Layer 3 of a small transformer language model trained on English Wikipedia (10 layers, counted from 0, width 128).
A neuron's activation on a vector x is GELU(weights . x + bias), where the dot is the dot product.

Input weights of the MLP neurons that the questions are about. A number n stands for n times 0.0025.
n9 (bias -0.028): 16 23 -12 -10 7 28 -10 41 20 -22 -12 -25 25 -24 -23 -35 -9 -5 25 27 10 -14 -22 -8 -24 -26 7 -44 36 30 -58 -39 -24 28 -15 -9 46 -27 46 -11 25 15 -38 -31 -54 25 -28 6 7 -6 10 4 37 -20 -1 14 45 5 35 -23 -31 26 10 -13 5 0 12 -17 -41 5 14 32 48 -28 -39 2 27 27 -10 19 -28 -75 -5 -20 15 12 13 -21 6 -27 -25 73 -26 -19 -2 12 11 -41 68 63 -9 33 -7 1 42 22 -2 -25 -22 9 15 5 0 -2 -22 -18 -19 14 6 3 8 -23 -7 -9 -39 -21 6 -3
n61 (bias -0.056): -6 -3 -6 -16 -21 -39 -4 32 0 30 11 -8 -2 2 2 22 -11 47 -19 33 2 -11 1 6 -15 13 -22 -29 10 -46 7 5 1 -33 -37 16 16 -1 60 5 26 34 -19 -13 54 0 25 8 36 9 -38 10 -17 -39 10 -7 -28 -6 54 26 -14 30 -2 -43 -19 -39 30 -2 -22 -3 20 0 16 -21 19 -15 25 -68 6 -15 2 -39 -5 27 27 47 10 -57 -11 7 0 28 30 7 -46 -45 27 9 17 15 -16 -28 -6 49 -23 7 6 38 6 38 56 37 2 21 -13 -23 4 -5 -57 -21 -8 2 5 -2 -45 -45 52 33
n71 (bias -0.077): 39 23 -14 -18 12 17 -3 -21 -12 -56 10 -9 -18 49 -21 17 28 -11 -6 -19 -22 10 16 -36 -38 -66 48 29 20 -11 14 8 2 -17 -30 36 -14 2 -20 53 -4 -15 -3 24 7 89 14 12 -25 -11 45 6 30 24 16 -14 -33 14 -5 7 -2 33 9 15 -19 -11 19 -32 -43 43 -20 -37 26 -6 -23 -14 6 52 -21 25 18 23 26 -40 -12 -18 -28 21 27 8 11 -8 -39 -6 9 -8 24 44 30 27 1 30 20 34 -10 -32 -15 -69 14 50 11 51 30 -30 -30 -10 2 -27 25 28 -7 13 6 -9 37 -51 41 16
n112 (bias -0.119): -22 12 32 15 -1 -40 -60 -13 -17 -6 -2 2 34 19 -78 -15 32 13 -41 25 31 56 8 1 13 -28 22 -1 48 37 2 -18 56 45 8 7 -6 17 -20 16 -50 -42 -9 35 11 13 -38 -27 -8 -54 22 -5 35 -40 1 -44 -41 39 27 -30 37 57 -7 83 23 24 47 5 28 16 -14 34 23 -52 -3 19 -16 -18 7 8 11 45 9 -18 -24 -32 -11 -13 -2 -8 -11 2 6 11 -13 -4 5 17 -27 -52 7 -22 -6 2 62 -15 -23 43 -1 20 38 5 -10 4 -45 25 6 -57 -11 7 -39 60 36 65 52 9 2 16
n134 (bias -0.081): 13 12 14 12 12 -11 9 -33 -77 -13 -15 9 26 4 -7 -7 -19 58 -13 -11 -44 -40 -39 4 -40 -11 66 -3 -12 -19 25 -43 28 8 -71 6 -9 -48 11 -25 -12 45 1 4 -51 -24 -41 -80 10 -47 -14 -3 -11 -4 8 0 26 10 3 31 0 -32 35 -14 -23 17 5 -46 -1 0 -32 21 -32 4 4 -18 31 5 -65 -8 -9 55 26 -2 5 17 19 21 42 39 24 23 -9 15 -14 13 -42 18 -10 19 11 -5 16 2 42 -7 3 -13 -7 53 18 60 -45 63 -77 -42 93 -21 26 73 -5 46 7 -21 42 -26 -20 12
n138 (bias -0.059): -13 -25 14 -27 -11 55 -27 14 -21 -47 25 8 -6 38 36 12 10 -14 -1 17 8 12 35 -3 -39 -31 -17 29 23 12 -7 -17 -18 -16 -41 -24 6 -4 -16 2 -26 -9 -42 -11 -41 31 6 -30 -5 -1 -14 40 -11 18 6 6 -49 18 -18 -59 21 -24 23 1 11 -21 58 12 -19 18 3 -12 39 12 -19 -21 10 -20 -19 -29 6 21 16 -14 5 -27 -5 -5 -15 -28 -8 -9 -39 -7 1 52 -35 -32 15 39 22 -2 16 53 46 -14 11 53 5 -15 -10 14 41 -27 -34 20 -5 33 35 29 20 51 23 -20 9 9 25 22
n201 (bias -0.074): 6 -9 44 4 64 -5 26 24 -1 7 -37 59 -58 -61 -41 37 33 -7 8 10 0 -27 6 -28 -13 -13 -67 -22 3 -39 -23 71 -17 2 4 14 13 -14 -12 -18 -9 55 -8 -28 24 6 -56 -28 27 51 25 -31 -24 46 7 -26 4 -11 14 4 44 -10 19 -5 -19 5 10 12 -25 38 -23 -10 -10 -28 8 7 16 15 -23 -18 35 0 32 4 -6 9 13 59 -44 -19 51 26 53 42 30 -3 36 -42 4 1 -8 16 30 -7 17 -13 45 17 3 -6 96 4 -13 -49 11 -1 -28 9 -7 34 -33 -17 3 2 -24 -44 -38 1
n231 (bias -0.110): 4 10 -12 20 57 57 17 3 -21 -35 25 -8 35 45 -10 33 21 -6 37 52 -21 -26 57 34 34 2 55 -9 51 62 29 -11 -8 17 7 33 52 -35 -9 -2 -21 14 -17 -27 -52 -28 -31 64 -7 -32 8 44 19 34 16 -7 51 -49 45 4 -22 -6 -24 16 21 6 28 -16 -47 -16 27 -33 -4 -22 3 11 38 -17 -20 79 44 75 -64 -31 -12 -50 33 -54 18 -48 12 20 -71 -3 4 -17 -13 8 0 -31 34 6 25 0 71 25 2 -5 -56 -6 27 31 19 32 16 23 18 27 -28 -27 12 10 -12 -16 -2 -61 39 37
n281 (bias -0.067): -15 14 -19 -28 -13 -4 2 28 10 -3 -3 -20 -27 -43 -24 12 -10 5 -6 24 24 -5 -14 3 -2 10 12 59 -47 12 -26 -3 -27 20 -8 7 -1 -45 -27 -3 9 5 -12 34 10 27 -39 5 28 3 18 44 -22 17 -18 -35 -18 3 7 -17 -38 -13 -16 21 5 5 3 -11 32 24 -3 -29 -3 3 29 20 -47 -6 13 50 -10 3 28 8 17 5 -9 39 8 33 -52 18 22 19 -14 4 21 -25 67 -19 -47 22 -7 17 -13 -3 -12 2 15 17 -22 38 -11 -9 42 -1 0 -11 6 29 -23 -10 -17 5 -10 -11 -13 28
n427 (bias -0.110): -2 5 -9 -17 14 6 -13 12 -8 -21 47 -6 7 9 -16 -12 11 8 -17 21 -41 -23 -31 -22 -10 40 -32 -1 37 -18 52 23 -11 -24 64 -6 19 14 -7 36 -2 1 34 -2 86 0 -19 25 -8 -50 12 33 -1 5 -41 -9 -20 -29 19 14 -45 -34 35 34 31 -30 -21 -20 32 17 3 22 -21 -16 22 -53 13 -28 20 8 1 31 11 5 16 17 -26 25 32 51 -4 -26 0 18 3 35 12 -18 34 40 5 28 -36 15 -15 33 -31 15 15 17 -15 17 -30 24 20 16 29 -40 -8 46 5 -8 -50 19 -6 17 -4 13
n458 (bias -0.106): -25 7 -34 27 42 -18 4 -12 26 61 -22 -37 23 14 44 18 3 7 7 3 -25 21 -7 -30 -15 -2 -10 -44 30 -26 -37 -4 -12 10 -8 1 -36 -11 11 32 -46 37 24 -6 17 42 33 -3 -27 59 15 -9 54 -28 1 -27 25 -7 23 15 9 35 -14 -2 16 7 -1 -7 -36 5 19 -26 30 8 0 -35 -33 75 -47 -63 10 25 -56 -48 -29 -42 5 35 -3 -30 33 -25 -22 47 -38 1 -1 38 31 -62 34 7 -36 11 72 -4 -49 60 46 -15 25 61 11 36 24 -23 -14 -52 -10 36 70 74 -36 -35 31 -57 -18 16
n478 (bias -0.104): -71 -11 -64 49 15 -21 11 -26 19 1 -2 -12 21 12 -16 7 39 -14 -24 17 -15 3 24 -13 -19 43 5 -8 21 5 47 26 10 -6 4 -14 44 -19 -17 -40 -42 14 -20 13 -20 -66 11 -10 -18 5 45 -30 35 31 -31 -25 -25 37 -24 71 45 -40 1 -10 -35 4 14 33 -21 2 40 -44 -24 -11 -4 13 -10 -18 -15 -18 23 14 4 -3 40 27 32 13 -25 4 20 -27 -7 19 8 -2 -30 22 -10 -56 14 19 23 -2 9 6 82 -39 -20 6 -2 -30 3 38 1 19 -9 13 -15 -2 -23 41 -4 62 -2 -16 -17 25
n508 (bias -0.093): 14 -38 -5 11 24 24 -25 -14 45 -46 2 6 -6 -17 -12 -31 2 -4 -20 36 35 13 -10 7 17 -66 34 39 -17 -15 -32 -16 2 0 -11 22 -49 23 -28 -14 6 -72 38 21 -16 3 19 48 0 26 26 -12 -12 22 -18 -36 -22 13 1 36 27 9 -35 5 -13 21 -52 -15 20 -37 -57 -1 12 -28 -26 1 -47 67 -10 44 -16 23 28 7 9 24 32 33 -21 -7 43 -15 18 37 5 -6 -31 -10 -15 21 -31 -20 65 -20 8 16 -10 -17 10 9 23 -38 13 19 23 35 -37 9 -19 26 10 19 2 -21 48 -13 3 -9
n640 (bias -0.104): 32 -8 35 -44 13 3 -36 16 64 21 -10 38 -5 24 6 56 17 4 -27 -5 18 23 21 -11 -2 -39 39 -13 -36 -44 -36 -32 -32 -22 6 37 38 -4 -61 28 8 17 -12 -22 12 -29 10 -10 -1 -11 -33 -34 -18 23 12 -36 -21 -41 -32 10 3 -49 -11 -18 -7 11 28 29 -7 38 30 40 -33 -28 41 44 45 58 -36 5 27 -9 40 26 -16 22 -19 -33 22 2 2 -60 -17 16 51 -35 -25 -35 -65 3 22 -60 0 8 11 3 -4 49 47 36 -40 22 -12 21 11 -21 -46 -6 -33 6 2 38 32 35 -9 -21 36 -35
n709 (bias -0.090): 39 -9 11 -6 17 43 1 2 -31 -2 47 7 -59 2 -13 16 32 0 18 -16 -11 -6 -17 -5 51 -34 0 -44 -44 -2 52 -4 15 -17 -1 -38 -35 16 -8 11 -17 29 -38 -16 -7 50 -4 10 12 14 22 -17 -6 2 -6 -19 1 7 31 32 -26 -6 47 -23 56 34 2 46 -29 -5 -22 20 -30 -9 -33 -2 -7 10 -44 -18 2 37 -51 -42 1 20 -25 -11 -43 84 37 15 6 14 18 41 5 -39 -1 -25 -5 40 39 14 28 -13 35 -23 -5 -9 36 55 8 13 -21 51 16 26 -32 7 2 -29 6 -2 -24 21 31 -9
n820 (bias -0.037): -4 73 18 -5 38 42 -45 26 3 12 5 23 -26 -28 -20 10 13 15 -7 43 -5 0 -5 -47 -3 11 -36 -11 67 17 -14 -6 -19 9 3 11 52 37 -2 -48 -1 17 14 12 -2 -11 29 -61 7 24 14 -2 -18 -34 -12 31 63 -40 -15 -10 29 -5 -14 23 8 -36 -47 30 -29 -11 -17 10 -2 -10 -34 28 20 -18 -31 -4 -43 13 -42 14 3 26 -27 69 31 -43 14 15 -35 -30 43 1 15 -19 11 -2 -58 -2 -24 16 35 3 31 -26 -15 -27 -18 4 -15 22 -43 16 -11 48 20 22 -22 -34 50 50 -30 -55 20 18
n936 (bias -0.073): 2 -25 -12 13 60 -4 3 -4 -19 -45 15 5 -32 41 0 -32 1 2 4 9 26 -31 -6 6 -24 -11 -20 -2 47 12 28 -46 21 -6 -26 34 15 -40 20 6 -40 -11 29 6 27 19 9 28 -13 2 8 -8 -37 26 6 -14 -45 2 0 -7 34 -34 26 -26 -2 5 21 -16 38 -33 60 -12 8 -20 22 39 26 26 10 6 40 -12 -2 -9 2 -24 47 47 15 -4 15 19 -54 3 -43 -40 14 14 -27 21 30 -12 -8 24 -30 -44 14 -17 -31 -17 30 38 -13 11 15 7 -43 -47 -6 2 1 -53 -23 65 40 -11 -41 7

Each question shows a token from some text and the vector x that enters the MLP there. A number n stands for n times 0.058.

"ed": -21 -16 -2 -10 -44 -19 35 -12 21 -16 -7 -36 20 -16 -3 6 -12 -17 -16 -39 -4 -13 -7 39 -19 -10 -10 34 -57 20 26 28 43 4 2 -9 -8 -7 11 25 -5 -3 0 14 17 35 29 -2 47 19 15 -18 -5 0 -5 34 -14 46 -34 -21 28 6 -14 -34 -20 6 -30 -2 3 4 11 26 7 12 13 28 15 -16 -12 0 33 -42 -33 10 -6 15 30 -8 -34 1 -19 7 -2 -20 8 1 -14 27 -15 -15 1 -16 28 -3 16 0 -33 19 -3 20 11 -15 -22 -30 -25 23 9 -15 2 6 29 -27 21 -2 -2 -20 -3 -6
Which neuron fires most, and how strongly? n61, at about 0.3

" ": -9 -12 11 18 -59 34 44 -15 11 2 0 19 -3 -27 19 -4 19 -19 30 -35 -25 -28 -9 -12 4 0 -4 -9 3 1 33 66 17 -4 23 -10 -23 -8 25 8 2 8 -1 -2 14 13 -11 -17 16 11 9 -15 -22 -24 22 62 -10 9 -30 -7 35 9 -62 -37 -10 12 -44 8 8 -19 4 27 -13 -6 18 24 -11 -15 0 33 4 -9 -39 -13 -8 21 -29 -26 -4 -27 -1 23 12 -7 57 -1 10 -23 -17 -11 29 -30 10 -5 24 5 -15 2 17 -14 5 28 -2 -32 1 3 9 -5 3 -12 15 -17 -2 -3 -17 -16 -4 -23
Which two neurons fire most, strongest first? n201, n709

"istory": -22 -6 -14 -38 -46 4 1 13 12 -8 16 -11 18 5 11 -33 7 -13 0 -46 5 -29 12 1 11 26 31 16 -19 17 24 27 9 13 10 -46 -9 10 34 8 14 7 13 26 -23 22 10 15 38 9 10 -19 4 -21 -12 33 -9 4 -11 -33 22 4 -28 -26 20 11 -34 -19 -19 26 17 29 -23 -9 22 16 23 -22 -23 30 5 -31 11 -11 -2 -9 -29 14 -12 3 -3 28 -21 -4 28 14 25 35 -12 9 14 -36 -3 -5 16 10 1 -4 -8 13 0 -27 -13 -50 8 16 22 -12 13 -31 2 -11 13 -17 -2 -42 -33 -52
The neuron with the highest activation: n9

" f": -12 -21 2 14 -59 23 14 -26 42 27 -3 6 15 -38 31 -7 39 -16 26 -38 -18 -28 -13 4 -25 1 20 32 -12 -6 24 50 -16 -4 15 -10 -5 -5 20 38 3 -17 3 9 3 30 18 -18 15 -7 6 -33 6 15 -7 53 -22 14 -53 5 9 -3 -45 3 -25 1 -44 2 -21 -13 -2 23 4 -2 43 11 18 -15 -5 26 19 -35 -3 2 3 -15 -53 -7 8 -13 10 4 8 -26 22 7 -7 20 4 10 20 -2 8 -2 22 -12 -18 17 -11 -12 19 -16 -1 -28 5 15 10 -15 15 -41 23 -15 7 -24 -6 -14 -30 -22
The neuron with the highest activation: n71

"qu": -5 -8 13 -15 -21 -8 20 -13 3 24 -6 20 -2 -19 30 -16 -15 -14 19 -38 -22 -25 -10 29 -12 -4 15 33 1 5 37 12 14 12 -4 -11 0 8 31 4 10 -19 5 -8 15 27 12 22 31 -8 -40 1 37 -1 -21 56 7 2 -34 -12 11 20 -7 -25 6 3 -46 -25 -30 -4 6 36 -5 9 66 46 -14 -36 6 18 9 -50 12 -4 1 -2 -40 0 -27 -36 -19 3 -3 36 7 8 5 35 11 9 -9 -9 6 10 21 5 -21 -8 -14 8 -2 18 -16 -53 1 -12 15 -11 5 -7 6 -30 -1 -12 3 -11 -28 -34
Which two neurons fire most, strongest first? n9, n61

" so": -16 6 9 3 -45 19 20 -28 -11 22 -46 -14 42 -14 21 -42 -2 -8 4 -18 -28 11 -22 -2 4 -4 8 9 -4 15 19 52 3 18 -10 -43 8 -20 13 -6 -31 -7 -1 -18 1 23 26 17 14 -4 24 -33 -7 11 -29 71 22 4 -28 2 21 5 -28 -10 -30 7 -50 1 -3 -13 -8 36 -5 -3 13 20 18 -8 -4 19 9 -20 -29 14 7 -13 -16 5 6 -23 2 37 8 -25 53 1 19 13 -19 -7 9 -27 17 11 28 1 -13 4 11 -24 5 -6 31 -27 9 -6 17 7 -23 -12 17 -30 23 1 -6 -26 -16 -10
Which two neurons fire most, strongest first? n820, n9

" n": -9 -16 -4 32 -27 6 23 -21 17 15 -13 -13 21 -5 40 -30 24 -13 7 -36 -24 -15 -1 35 8 -19 17 43 -23 -21 27 30 -2 36 -33 10 -20 -2 12 1 -23 3 12 -4 10 23 -1 -19 34 11 18 -21 6 -10 -13 38 -4 21 -37 2 30 0 -44 -17 -22 22 -34 -9 -13 -7 -14 34 13 -42 47 26 4 -38 17 38 7 -23 -9 4 23 -24 -28 0 -19 -23 -17 12 22 -18 -5 -4 5 19 -16 8 -1 -11 29 -11 17 9 -16 21 6 -27 26 -18 6 -34 8 24 6 -44 -4 -7 7 -7 -24 -8 11 -7 -10 -9
The neuron with the highest activation: n508

" as": -21 -4 19 6 -29 -13 40 -26 -16 4 -19 -11 4 13 15 -37 14 -9 41 -24 -19 19 -2 0 4 13 13 10 -3 2 26 28 12 12 4 -49 -1 -18 11 4 -26 8 -19 -15 2 21 24 2 25 16 -10 -49 -11 11 -17 79 17 25 -23 -15 27 26 -35 -31 -20 13 -51 19 10 -17 -7 10 -6 0 33 22 5 -5 -1 47 -2 -36 -31 -15 14 -10 2 -5 6 -20 -9 15 -6 4 23 -11 11 34 -15 -15 2 4 -1 -2 18 -6 -30 19 7 5 -8 -23 14 -11 -18 0 30 4 21 -38 5 -24 21 21 -15 -36 -25 -1
The neuron with the highest activation: n820

"==": -12 28 -12 -2 -52 11 -1 -22 22 6 14 -9 -7 4 12 -25 31 -32 27 -40 -20 -10 8 1 -20 -8 26 3 -16 9 27 62 19 -9 9 -28 -18 5 14 22 4 -12 -5 -4 -2 28 14 -13 23 25 21 17 -10 -26 -4 35 -5 14 -44 -3 21 3 -27 -37 -33 19 -26 -2 -16 -27 -3 25 -15 -26 23 16 27 -7 -5 58 5 -21 2 -28 0 10 -16 -41 -8 -16 -9 -21 -9 -24 21 14 21 36 19 14 10 -34 19 1 30 -11 -8 7 -1 -5 -10 -12 1 -21 18 9 14 -9 23 -26 -8 9 5 -29 8 -25 2 -14
Which neuron fires most, and how strongly? n71, at about 1.1

" cap": -1 -12 21 -27 -9 -5 23 -19 20 18 20 -37 42 -31 38 -25 8 -7 15 -32 -47 3 -35 6 -14 29 20 19 -23 34 29 23 -7 8 18 -15 -5 -15 22 9 -12 -14 -14 21 13 8 31 -2 11 -7 4 -41 6 -7 -22 66 -16 25 -23 -21 15 30 -30 -19 5 22 -29 10 -3 -12 2 37 9 7 29 32 26 -31 -3 24 9 -45 -1 -5 10 -8 -6 -2 0 -12 -20 4 16 2 50 4 -4 1 -7 -5 -6 -3 -33 6 16 8 -31 -5 -38 -5 -1 -12 -6 -20 -22 -4 25 -14 25 -25 5 -11 3 -18 8 -4 -26 -32
Which neuron fires most, and how strongly? n9, at about 0.21

"ers": -15 -32 8 -9 -11 -15 -15 -5 26 -13 11 -4 -11 19 35 -25 17 -11 1 -50 -19 -5 -3 7 7 -14 -4 -20 -30 -10 22 9 14 6 16 -36 -12 -33 15 14 -16 -5 20 14 11 -20 13 -15 26 -18 10 -25 1 -19 -20 45 0 14 -53 -18 8 0 -28 -17 -4 -15 -44 -2 -9 11 26 55 6 7 49 54 -13 -16 -16 35 17 -23 10 31 11 -11 -1 -14 1 19 -21 3 -18 -4 29 18 9 22 5 0 7 -36 -1 6 25 1 -23 39 -9 8 10 -18 -11 -48 -4 18 25 -12 24 -40 31 2 19 17 -16 -6 -8 -32
Which neuron fires most, and how strongly? n640, at about 1.1

" the": -8 -3 -12 8 -28 17 6 -33 25 25 -14 -4 9 3 11 -17 -3 -35 4 -38 -6 -3 7 6 -25 -4 17 5 -44 9 42 37 7 27 1 -12 -7 0 -7 4 -12 15 -5 0 9 53 31 0 47 21 13 -8 12 -13 -28 21 17 21 -35 5 17 11 -22 -37 -26 -8 -28 9 -7 -17 8 23 -12 -21 41 7 -12 -27 -27 36 -10 -10 -9 -11 5 -25 2 -4 -40 -11 -19 -11 36 -18 40 14 3 30 -35 -7 13 -38 9 -25 31 1 1 13 -1 -8 23 -14 18 -28 19 -2 15 14 36 -5 7 -17 -9 13 -10 -16 -23 -11
The neuron with the highest activation: n478